Layer 2 of a small transformer language model trained on English Wikipedia (16 layers, counted from 0, width 64).
A neuron adds its activation times its output weights to the MLP's output. To switch it off is to set its activation to zero at one token and run the rest of the model.
A neuron's activation on a vector x is SiLU(gate . x) times (in . x), where the dot is the dot product.

Input weights of the MLP neurons that the questions are about. A number n stands for (n - 128) times 0.0061.
n5 gate: 152, 134, 120, 147, 91, 83, 93, 185, 138, 51, 141, 110, 57, 120, 102, 145, 154, 65, 105, 138, 89, 136, 179, 107, 109, 102, 65, 145, 120, 137, 158, 139, 81, 130, 189, 90, 95, 161, 86, 128, 135, 82, 166, 141, 123, 167, 108, 131, 45, 144, 130, 118, 224, 81, 105, 143, 138, 87, 75, 92, 102, 133, 173, 98
n30 gate: 135, 96, 178, 114, 149, 165, 124, 168, 118, 142, 148, 113, 128, 174, 175, 48, 220, 141, 155, 92, 120, 123, 178, 108, 150, 195, 122, 150, 146, 167, 82, 60, 196, 129, 90, 98, 101, 72, 118, 135, 140, 125, 154, 175, 101, 111, 155, 77, 126, 209, 96, 92, 134, 176, 126, 128, 113, 71, 156, 163, 60, 143, 201, 109
n50 gate: 103, 161, 111, 147, 156, 129, 181, 133, 73, 75, 104, 113, 7, 104, 135, 209, 163, 149, 141, 106, 171, 65, 144, 101, 92, 102, 206, 165, 144, 173, 114, 126, 120, 111, 136, 163, 128, 74, 142, 101, 166, 106, 56, 130, 109, 176, 87, 229, 92, 108, 154, 132, 105, 116, 32, 139, 105, 163, 121, 151, 138, 79, 125, 123
n75 gate: 137, 140, 178, 176, 174, 155, 85, 120, 137, 122, 121, 130, 25, 118, 175, 216, 105, 203, 118, 120, 139, 74, 123, 103, 131, 63, 137, 76, 149, 205, 102, 138, 102, 127, 95, 185, 69, 91, 56, 146, 165, 139, 120, 136, 57, 39, 47, 105, 89, 136, 155, 71, 146, 146, 129, 143, 112, 140, 111, 209, 170, 82, 96, 138
n108 gate: 62, 115, 82, 75, 165, 134, 54, 168, 103, 85, 135, 153, 118, 132, 165, 112, 165, 61, 81, 108, 143, 183, 192, 130, 140, 165, 151, 131, 111, 137, 82, 144, 142, 129, 134, 112, 129, 168, 191, 102, 160, 102, 67, 136, 80, 197, 163, 79, 122, 167, 149, 186, 130, 121, 180, 161, 140, 156, 82, 83, 156, 99, 108, 158
n189 gate: 115, 127, 108, 95, 85, 191, 165, 87, 113, 172, 143, 131, 76, 119, 123, 128, 76, 124, 204, 159, 133, 151, 114, 96, 155, 119, 146, 183, 156, 131, 127, 123, 151, 120, 74, 61, 158, 173, 155, 160, 148, 125, 112, 121, 174, 127, 176, 165, 122, 141, 184, 169, 97, 25, 151, 67, 118, 136, 47, 231, 166, 85, 163, 180
n198 gate: 96, 109, 108, 91, 184, 102, 170, 87, 146, 73, 141, 124, 96, 130, 107, 100, 120, 139, 147, 211, 119, 155, 165, 98, 100, 49, 101, 96, 61, 97, 172, 201, 62, 93, 104, 103, 138, 106, 105, 69, 198, 132, 126, 143, 116, 148, 144, 82, 128, 87, 179, 142, 108, 109, 108, 66, 155, 143, 167, 199, 155, 86, 206, 137
n289 gate: 166, 94, 150, 126, 147, 151, 47, 161, 86, 217, 101, 98, 118, 205, 163, 174, 143, 88, 18, 103, 111, 50, 85, 156, 88, 165, 207, 86, 117, 58, 203, 124, 160, 99, 193, 114, 162, 170, 162, 124, 155, 169, 99, 106, 99, 177, 178, 181, 137, 110, 138, 168, 211, 167, 37, 154, 157, 132, 118, 147, 75, 175, 133, 106
n342 gate: 146, 203, 83, 141, 106, 140, 89, 146, 151, 159, 103, 108, 98, 89, 180, 165, 93, 149, 118, 112, 137, 77, 97, 139, 137, 53, 93, 101, 146, 144, 114, 91, 80, 165, 90, 214, 96, 111, 141, 87, 183, 99, 55, 147, 143, 82, 150, 112, 207, 158, 205, 55, 73, 136, 66, 109, 125, 197, 107, 140, 119, 81, 126, 99
n344 gate: 93, 42, 89, 143, 160, 130, 162, 149, 124, 102, 152, 113, 144, 134, 103, 95, 157, 53, 14, 104, 63, 155, 140, 147, 74, 138, 115, 147, 51, 113, 84, 97, 135, 97, 136, 125, 121, 98, 99, 113, 92, 105, 82, 136, 131, 184, 119, 92, 178, 137, 186, 101, 80, 134, 133, 158, 129, 168, 90, 126, 100, 116, 180, 108
n348 gate: 202, 98, 124, 180, 125, 187, 129, 109, 39, 157, 50, 120, 208, 177, 112, 135, 132, 117, 142, 180, 166, 47, 74, 173, 203, 90, 39, 97, 119, 194, 115, 133, 105, 133, 199, 199, 140, 158, 161, 81, 94, 86, 188, 141, 118, 180, 66, 125, 119, 111, 115, 187, 115, 137, 109, 171, 227, 90, 126, 95, 76, 124, 106, 124
n5 in: 69, 130, 171, 148, 107, 81, 140, 210, 158, 69, 212, 138, 74, 151, 109, 161, 118, 125, 164, 140, 93, 119, 165, 103, 147, 146, 102, 155, 72, 90, 95, 99, 61, 163, 118, 119, 152, 123, 114, 129, 142, 125, 150, 159, 121, 91, 90, 146, 120, 124, 116, 78, 149, 101, 94, 99, 136, 154, 114, 131, 165, 89, 215, 125
n30 in: 136, 102, 161, 147, 185, 167, 121, 137, 134, 43, 73, 128, 104, 108, 159, 84, 175, 110, 161, 156, 137, 197, 107, 117, 103, 93, 106, 85, 150, 161, 74, 123, 138, 139, 78, 149, 54, 116, 112, 96, 175, 127, 138, 183, 115, 111, 98, 136, 145, 82, 152, 93, 46, 131, 191, 89, 137, 99, 120, 85, 41, 66, 137, 160
n50 in: 191, 155, 72, 173, 169, 121, 173, 104, 98, 149, 127, 171, 68, 114, 114, 180, 117, 194, 139, 148, 132, 103, 99, 87, 107, 134, 106, 95, 137, 116, 137, 91, 148, 108, 170, 208, 130, 72, 122, 151, 194, 120, 119, 147, 82, 167, 123, 222, 72, 130, 201, 153, 59, 154, 115, 110, 136, 187, 99, 157, 121, 98, 98, 189
n75 in: 141, 108, 145, 120, 80, 92, 125, 165, 127, 125, 118, 74, 210, 131, 88, 40, 180, 32, 87, 95, 151, 169, 113, 186, 142, 199, 158, 173, 134, 104, 163, 120, 148, 90, 138, 63, 168, 128, 156, 79, 74, 149, 142, 137, 120, 215, 171, 129, 146, 106, 118, 140, 70, 121, 105, 124, 122, 147, 181, 11, 70, 193, 154, 127
n108 in: 124, 122, 128, 136, 144, 142, 60, 165, 133, 100, 89, 120, 176, 159, 125, 110, 119, 117, 129, 111, 147, 130, 152, 119, 132, 188, 131, 138, 198, 134, 106, 129, 162, 79, 132, 197, 141, 122, 128, 198, 152, 133, 140, 112, 114, 187, 106, 162, 96, 209, 87, 179, 103, 116, 160, 142, 98, 87, 115, 81, 134, 176, 90, 133
n189 in: 50, 145, 151, 113, 87, 103, 97, 106, 151, 112, 119, 154, 139, 176, 51, 175, 119, 147, 164, 184, 136, 120, 129, 80, 128, 137, 133, 130, 156, 188, 105, 67, 121, 156, 138, 120, 167, 168, 87, 90, 152, 143, 229, 139, 185, 173, 164, 119, 139, 81, 196, 108, 103, 117, 144, 112, 159, 174, 160, 155, 109, 68, 167, 143
n198 in: 142, 149, 126, 75, 67, 112, 116, 128, 107, 77, 144, 135, 115, 108, 127, 97, 139, 124, 124, 136, 247, 133, 120, 138, 132, 132, 117, 98, 86, 133, 236, 150, 107, 83, 114, 160, 128, 143, 117, 137, 94, 132, 119, 200, 154, 74, 149, 128, 133, 205, 128, 89, 141, 142, 168, 153, 122, 64, 147, 164, 182, 114, 158, 192
n289 in: 203, 80, 140, 118, 123, 155, 53, 144, 75, 154, 117, 122, 113, 213, 168, 146, 160, 103, 40, 146, 111, 88, 93, 138, 102, 191, 205, 106, 103, 136, 199, 102, 175, 93, 177, 114, 139, 185, 150, 156, 138, 163, 127, 112, 124, 195, 219, 141, 135, 118, 83, 174, 197, 173, 77, 162, 142, 121, 128, 153, 83, 178, 136, 106
n342 in: 125, 59, 172, 124, 165, 140, 186, 110, 128, 75, 149, 124, 157, 159, 91, 143, 189, 119, 112, 118, 125, 131, 134, 117, 125, 193, 147, 139, 105, 106, 156, 205, 176, 102, 154, 57, 187, 99, 111, 143, 75, 183, 156, 117, 80, 157, 121, 147, 42, 93, 64, 138, 155, 121, 161, 148, 117, 80, 142, 62, 123, 169, 146, 143
n344 in: 146, 129, 198, 134, 178, 155, 75, 111, 125, 149, 117, 123, 167, 61, 114, 176, 115, 106, 170, 180, 184, 127, 108, 144, 87, 115, 93, 185, 179, 163, 142, 175, 146, 153, 129, 163, 133, 101, 139, 145, 161, 122, 121, 135, 178, 150, 117, 197, 118, 151, 113, 116, 69, 139, 91, 82, 106, 84, 107, 89, 94, 157, 117, 155
n348 in: 188, 84, 116, 169, 112, 179, 121, 87, 51, 170, 63, 139, 172, 162, 105, 127, 135, 121, 159, 154, 168, 80, 62, 159, 201, 83, 52, 88, 110, 169, 127, 117, 108, 152, 186, 172, 120, 182, 147, 65, 127, 60, 186, 144, 104, 160, 94, 118, 132, 118, 136, 169, 102, 150, 115, 177, 234, 69, 119, 112, 93, 136, 96, 141

Output weights of the MLP neurons that the questions are about. A number n stands for (n - 128) times 0.0079.
n5: 105, 120, 141, 100, 119, 159, 136, 130, 146, 152, 125, 132, 176, 132, 159, 133, 151, 197, 145, 151, 130, 120, 110, 161, 144, 152, 164, 133, 119, 111, 80, 64, 143, 121, 85, 136, 113, 96, 155, 122, 132, 176, 127, 104, 136, 79, 123, 133, 164, 111, 108, 155, 91, 120, 158, 137, 123, 157, 127, 114, 140, 142, 91, 153
n30: 132, 87, 135, 187, 166, 155, 134, 136, 138, 126, 105, 141, 96, 94, 165, 89, 147, 112, 148, 124, 117, 156, 80, 81, 148, 147, 109, 130, 136, 178, 115, 99, 115, 136, 77, 147, 101, 179, 125, 91, 161, 137, 145, 166, 114, 143, 106, 108, 132, 90, 163, 124, 67, 111, 186, 98, 147, 102, 118, 93, 62, 88, 131, 136
n50: 111, 135, 136, 98, 122, 155, 79, 129, 138, 123, 150, 140, 160, 127, 160, 95, 145, 78, 122, 134, 114, 142, 129, 142, 163, 116, 109, 166, 156, 137, 115, 116, 116, 176, 159, 144, 169, 169, 128, 171, 114, 78, 130, 135, 121, 77, 165, 70, 144, 154, 154, 129, 113, 166, 135, 136, 109, 83, 121, 71, 161, 163, 124, 93
n75: 132, 124, 123, 120, 160, 128, 91, 108, 140, 118, 96, 83, 104, 108, 126, 137, 115, 163, 160, 125, 120, 120, 163, 124, 114, 95, 132, 36, 124, 151, 75, 112, 101, 109, 85, 113, 110, 104, 98, 105, 142, 166, 121, 146, 141, 72, 107, 81, 136, 126, 122, 102, 141, 125, 156, 166, 137, 123, 104, 182, 185, 88, 140, 126
n108: 132, 140, 115, 117, 146, 173, 106, 135, 159, 96, 134, 230, 85, 105, 137, 125, 132, 118, 97, 126, 129, 157, 200, 86, 122, 116, 123, 135, 146, 157, 105, 145, 108, 119, 137, 146, 116, 142, 176, 123, 158, 124, 103, 152, 96, 148, 132, 160, 109, 106, 115, 130, 127, 103, 173, 136, 155, 156, 134, 140, 138, 140, 111, 123
n189: 142, 135, 126, 97, 159, 104, 125, 118, 90, 123, 117, 130, 98, 112, 75, 107, 127, 146, 81, 108, 136, 89, 105, 132, 126, 91, 113, 101, 107, 115, 100, 139, 96, 113, 172, 133, 108, 91, 96, 65, 105, 101, 121, 123, 117, 103, 88, 138, 149, 142, 54, 95, 197, 165, 127, 111, 126, 151, 98, 95, 135, 166, 134, 100
n198: 137, 128, 104, 201, 161, 114, 145, 130, 145, 124, 120, 112, 122, 177, 135, 138, 85, 144, 125, 109, 7, 111, 123, 85, 107, 91, 129, 146, 162, 121, 96, 129, 128, 117, 141, 124, 119, 116, 120, 126, 129, 112, 131, 66, 109, 152, 120, 103, 116, 109, 137, 177, 128, 114, 82, 121, 164, 170, 132, 108, 87, 149, 115, 84
n289: 133, 102, 139, 144, 126, 146, 82, 124, 113, 173, 119, 179, 125, 184, 131, 153, 126, 149, 56, 100, 114, 119, 107, 82, 124, 151, 155, 127, 150, 119, 166, 120, 124, 172, 147, 127, 176, 165, 138, 141, 133, 162, 136, 102, 105, 108, 186, 156, 119, 138, 126, 138, 152, 163, 108, 101, 148, 114, 144, 147, 79, 153, 119, 119
n342: 129, 151, 115, 111, 110, 142, 96, 164, 116, 122, 120, 80, 111, 105, 138, 119, 111, 108, 131, 137, 124, 118, 115, 202, 100, 107, 148, 125, 135, 144, 131, 98, 115, 136, 126, 151, 114, 122, 129, 84, 153, 137, 155, 131, 127, 130, 158, 99, 192, 134, 159, 102, 104, 123, 108, 121, 126, 166, 106, 118, 143, 92, 138, 124
n344: 129, 105, 142, 159, 165, 163, 160, 137, 121, 122, 157, 219, 115, 180, 136, 150, 143, 71, 107, 123, 121, 138, 196, 131, 71, 117, 112, 150, 127, 123, 120, 126, 108, 144, 127, 121, 89, 102, 150, 153, 136, 144, 113, 109, 115, 123, 128, 159, 133, 116, 115, 100, 69, 130, 120, 117, 119, 114, 87, 114, 152, 123, 144, 132
n348: 145, 148, 150, 182, 125, 137, 129, 123, 75, 142, 100, 231, 113, 147, 101, 124, 103, 130, 133, 149, 135, 112, 96, 85, 149, 127, 114, 123, 108, 133, 97, 115, 121, 150, 158, 129, 157, 138, 88, 121, 112, 72, 120, 125, 143, 103, 119, 138, 149, 92, 162, 154, 122, 137, 138, 109, 200, 112, 124, 166, 115, 120, 101, 168

Each question names a token from some text and the token that comes next. It shows the vector x that enters the MLP there. A number n stands for (n - 128) times 0.011.

Then comes g, the gradient of the next token's log-probability with respect to the MLP's output, scaled to length 1. A neuron's effect is roughly proportional to its activation times (output weights . g). A number n stands for (n - 128) times 0.0037.

" prot", then "ector"
x: 126, 129, 130, 133, 130, 101, 115, 132, 144, 112, 118, 157, 141, 145, 114, 109, 144, 119, 123, 125, 94, 142, 113, 135, 126, 129, 112, 137, 124, 131, 139, 137, 125, 108, 108, 138, 131, 135, 157, 106, 96, 127, 146, 104, 108, 120, 143, 124, 122, 135, 103, 125, 129, 144, 138, 161, 148, 107, 130, 99, 62, 191, 133, 137
g: 162, 137, 117, 121, 150, 94, 203, 122, 176, 69, 219, 121, 113, 151, 103, 120, 154, 185, 195, 152, 147, 170, 153, 95, 92, 154, 146, 118, 204, 147, 180, 143, 87, 110, 181, 142, 143, 78, 112, 118, 143, 176, 199, 129, 110, 147, 124, 122, 113, 132, 175, 115, 103, 136, 124, 186, 138, 110, 133, 137, 145, 124, 146, 124
Which neuron, switched off, raises the next token's probability most? n348

" as", then " much"
x: 119, 121, 133, 143, 96, 131, 118, 109, 148, 136, 135, 155, 130, 134, 153, 139, 99, 160, 141, 116, 116, 126, 151, 164, 131, 128, 145, 88, 136, 100, 135, 136, 143, 137, 151, 130, 149, 136, 139, 144, 159, 130, 135, 107, 152, 102, 152, 153, 119, 131, 135, 146, 127, 148, 120, 129, 131, 128, 129, 120, 124, 135, 136, 92
g: 154, 183, 117, 104, 99, 134, 118, 159, 142, 172, 110, 114, 86, 156, 147, 169, 152, 112, 67, 90, 124, 192, 78, 139, 89, 136, 94, 106, 107, 175, 125, 69, 134, 119, 121, 173, 146, 153, 127, 76, 190, 106, 78, 115, 104, 158, 183, 186, 154, 177, 80, 146, 85, 127, 64, 115, 112, 103, 150, 140, 153, 143, 176, 118
Which neuron, switched off, lowers the next token's probability most? n289

" prov", then "inc"
x: 133, 133, 139, 126, 120, 151, 125, 109, 152, 126, 131, 151, 137, 185, 146, 134, 146, 105, 155, 125, 137, 126, 138, 126, 130, 153, 121, 122, 106, 164, 136, 156, 130, 119, 129, 138, 128, 169, 133, 151, 113, 146, 157, 110, 132, 99, 150, 119, 126, 185, 107, 127, 121, 137, 133, 157, 124, 125, 135, 130, 145, 163, 112, 135
g: 146, 96, 135, 111, 172, 138, 127, 107, 118, 167, 109, 104, 187, 112, 113, 134, 133, 132, 58, 150, 126, 120, 143, 161, 104, 86, 147, 119, 81, 65, 146, 106, 123, 79, 95, 114, 138, 115, 123, 177, 117, 145, 174, 73, 185, 86, 199, 170, 97, 120, 80, 85, 137, 163, 139, 142, 155, 48, 97, 134, 144, 113, 207, 134
Which neuron, switched off, lowers the next token's probability most? n30

"end", then "z"
x: 123, 141, 117, 134, 117, 129, 116, 124, 110, 131, 148, 156, 138, 151, 132, 119, 127, 163, 118, 161, 162, 161, 121, 103, 130, 140, 134, 134, 130, 159, 126, 154, 118, 133, 128, 135, 128, 142, 134, 114, 106, 101, 128, 143, 129, 111, 122, 118, 143, 139, 131, 135, 124, 139, 106, 93, 146, 114, 122, 130, 183, 103, 98, 140
g: 148, 163, 104, 146, 119, 115, 151, 89, 86, 105, 153, 139, 104, 99, 144, 156, 182, 46, 162, 86, 139, 110, 62, 112, 183, 69, 159, 165, 101, 92, 108, 113, 91, 126, 125, 133, 117, 101, 179, 146, 178, 128, 155, 103, 127, 143, 126, 130, 81, 98, 133, 115, 151, 87, 42, 103, 97, 119, 181, 136, 166, 132, 167, 65
Which neuron, switched off, lowers the next token's probability most? n75

" Ob", then "l"
x: 133, 103, 162, 115, 136, 130, 125, 122, 131, 107, 106, 152, 123, 147, 141, 113, 129, 140, 125, 146, 118, 116, 105, 64, 120, 120, 142, 121, 137, 143, 135, 119, 152, 130, 131, 109, 115, 126, 142, 154, 91, 133, 130, 118, 107, 113, 130, 123, 132, 125, 107, 135, 97, 106, 146, 151, 113, 122, 132, 134, 76, 160, 112, 148
g: 159, 105, 133, 168, 194, 125, 159, 135, 171, 151, 93, 134, 176, 101, 110, 112, 155, 114, 195, 171, 149, 158, 145, 151, 177, 102, 180, 103, 130, 80, 161, 84, 148, 136, 81, 91, 61, 155, 133, 168, 161, 140, 111, 89, 180, 77, 107, 140, 129, 127, 96, 62, 96, 127, 146, 154, 173, 74, 141, 103, 117, 141, 126, 74
Which neuron, switched off, lowers the next token's probability most? n30

"r", then "."
x: 127, 88, 123, 110, 137, 140, 103, 133, 118, 139, 117, 148, 153, 132, 125, 126, 118, 139, 127, 106, 118, 127, 111, 76, 116, 154, 153, 105, 138, 116, 140, 144, 123, 90, 117, 127, 139, 139, 126, 124, 112, 136, 127, 150, 171, 106, 134, 150, 136, 147, 144, 131, 147, 129, 109, 121, 98, 112, 131, 144, 136, 138, 111, 136
g: 112, 82, 123, 139, 118, 46, 129, 122, 151, 103, 92, 122, 118, 70, 154, 106, 143, 153, 220, 130, 119, 157, 149, 103, 166, 141, 132, 170, 123, 95, 110, 71, 108, 115, 135, 193, 146, 115, 78, 111, 134, 151, 126, 219, 95, 161, 131, 120, 170, 133, 145, 143, 166, 137, 194, 127, 70, 183, 131, 155, 153, 135, 127, 176
Which neuron, switched off, raises the next token's probability most? n289

"en", then " Mill"
x: 121, 126, 95, 128, 124, 118, 114, 136, 147, 136, 108, 162, 117, 129, 135, 113, 135, 108, 113, 124, 105, 130, 128, 82, 127, 141, 131, 130, 140, 147, 114, 117, 123, 118, 141, 140, 127, 124, 133, 115, 138, 91, 118, 145, 141, 128, 125, 145, 129, 73, 146, 128, 123, 120, 91, 109, 126, 157, 122, 144, 131, 109, 112, 143
g: 159, 102, 131, 171, 171, 127, 97, 154, 131, 170, 106, 128, 167, 167, 102, 114, 89, 163, 116, 160, 97, 156, 168, 147, 53, 77, 143, 94, 86, 83, 104, 177, 99, 146, 126, 110, 140, 164, 119, 159, 137, 104, 82, 133, 109, 111, 99, 177, 64, 154, 178, 102, 110, 189, 110, 129, 134, 97, 164, 157, 77, 118, 57, 172
Which neuron, switched off, lowers the next token's probability most? n342

"ly", then ","
x: 126, 110, 121, 142, 98, 120, 121, 139, 152, 117, 150, 163, 77, 135, 117, 126, 146, 129, 139, 128, 132, 138, 122, 137, 117, 146, 126, 108, 128, 111, 129, 111, 106, 130, 150, 156, 136, 106, 139, 124, 120, 105, 134, 118, 129, 121, 117, 155, 122, 122, 135, 118, 139, 140, 95, 90, 125, 155, 119, 133, 91, 104, 128, 137
g: 221, 73, 111, 112, 114, 139, 179, 135, 115, 120, 115, 137, 113, 156, 87, 150, 156, 92, 124, 133, 148, 150, 31, 141, 152, 159, 92, 124, 142, 144, 131, 79, 116, 67, 150, 137, 128, 110, 185, 133, 100, 81, 145, 157, 35, 145, 158, 104, 130, 155, 103, 175, 115, 181, 158, 155, 118, 82, 101, 128, 146, 95, 140, 103
Which neuron, switched off, lowers the next token's probability most? n50

"sk", then " Ob"
x: 135, 140, 142, 125, 141, 124, 135, 133, 181, 140, 132, 159, 93, 161, 130, 125, 121, 152, 145, 128, 128, 124, 116, 93, 124, 140, 136, 147, 171, 118, 136, 147, 129, 105, 142, 130, 116, 154, 133, 111, 142, 125, 116, 119, 143, 81, 132, 141, 135, 162, 101, 121, 130, 139, 137, 128, 142, 157, 118, 144, 138, 123, 95, 146
g: 110, 153, 107, 113, 88, 118, 104, 132, 113, 86, 118, 152, 131, 92, 116, 125, 119, 133, 154, 100, 48, 103, 127, 136, 90, 97, 128, 123, 77, 114, 37, 155, 146, 99, 148, 147, 126, 121, 135, 104, 138, 76, 105, 137, 150, 110, 63, 130, 109, 14, 152, 91, 163, 150, 76, 96, 81, 147, 130, 164, 171, 103, 128, 65
Which neuron, switched off, raises the next token's probability most? n75

" form", then "ation"
x: 100, 97, 140, 141, 117, 142, 130, 140, 129, 127, 122, 158, 146, 142, 128, 118, 132, 112, 134, 117, 141, 137, 125, 127, 135, 125, 144, 138, 115, 131, 124, 131, 115, 135, 122, 119, 124, 120, 124, 140, 92, 117, 148, 91, 164, 162, 152, 139, 127, 158, 131, 126, 145, 139, 159, 137, 138, 124, 118, 92, 117, 179, 163, 116
g: 136, 127, 136, 75, 104, 116, 115, 122, 124, 93, 143, 128, 185, 159, 109, 125, 86, 102, 97, 61, 124, 135, 169, 109, 57, 118, 160, 116, 168, 166, 98, 189, 122, 108, 207, 101, 163, 140, 168, 146, 96, 111, 123, 112, 106, 158, 140, 116, 128, 176, 130, 93, 95, 161, 15, 90, 152, 117, 111, 121, 105, 172, 172, 133
Which neuron, switched off, lowers the next token's probability most? n75

" l", then "y"
x: 135, 128, 123, 156, 141, 150, 115, 121, 148, 137, 112, 143, 142, 154, 135, 127, 159, 151, 123, 115, 129, 102, 122, 47, 111, 141, 119, 116, 136, 126, 148, 134, 135, 123, 120, 107, 129, 116, 138, 154, 125, 150, 153, 121, 158, 159, 145, 113, 123, 91, 123, 141, 137, 113, 149, 163, 144, 119, 123, 120, 118, 159, 156, 141
g: 128, 165, 96, 148, 138, 195, 149, 127, 199, 91, 136, 141, 100, 124, 120, 74, 128, 173, 76, 121, 186, 138, 119, 123, 174, 106, 140, 124, 166, 117, 107, 124, 166, 108, 129, 95, 28, 155, 86, 104, 154, 158, 75, 89, 92, 64, 132, 131, 159, 104, 132, 74, 139, 77, 124, 92, 118, 160, 179, 98, 150, 154, 133, 133
Which neuron, switched off, raises the next token's probability most? n289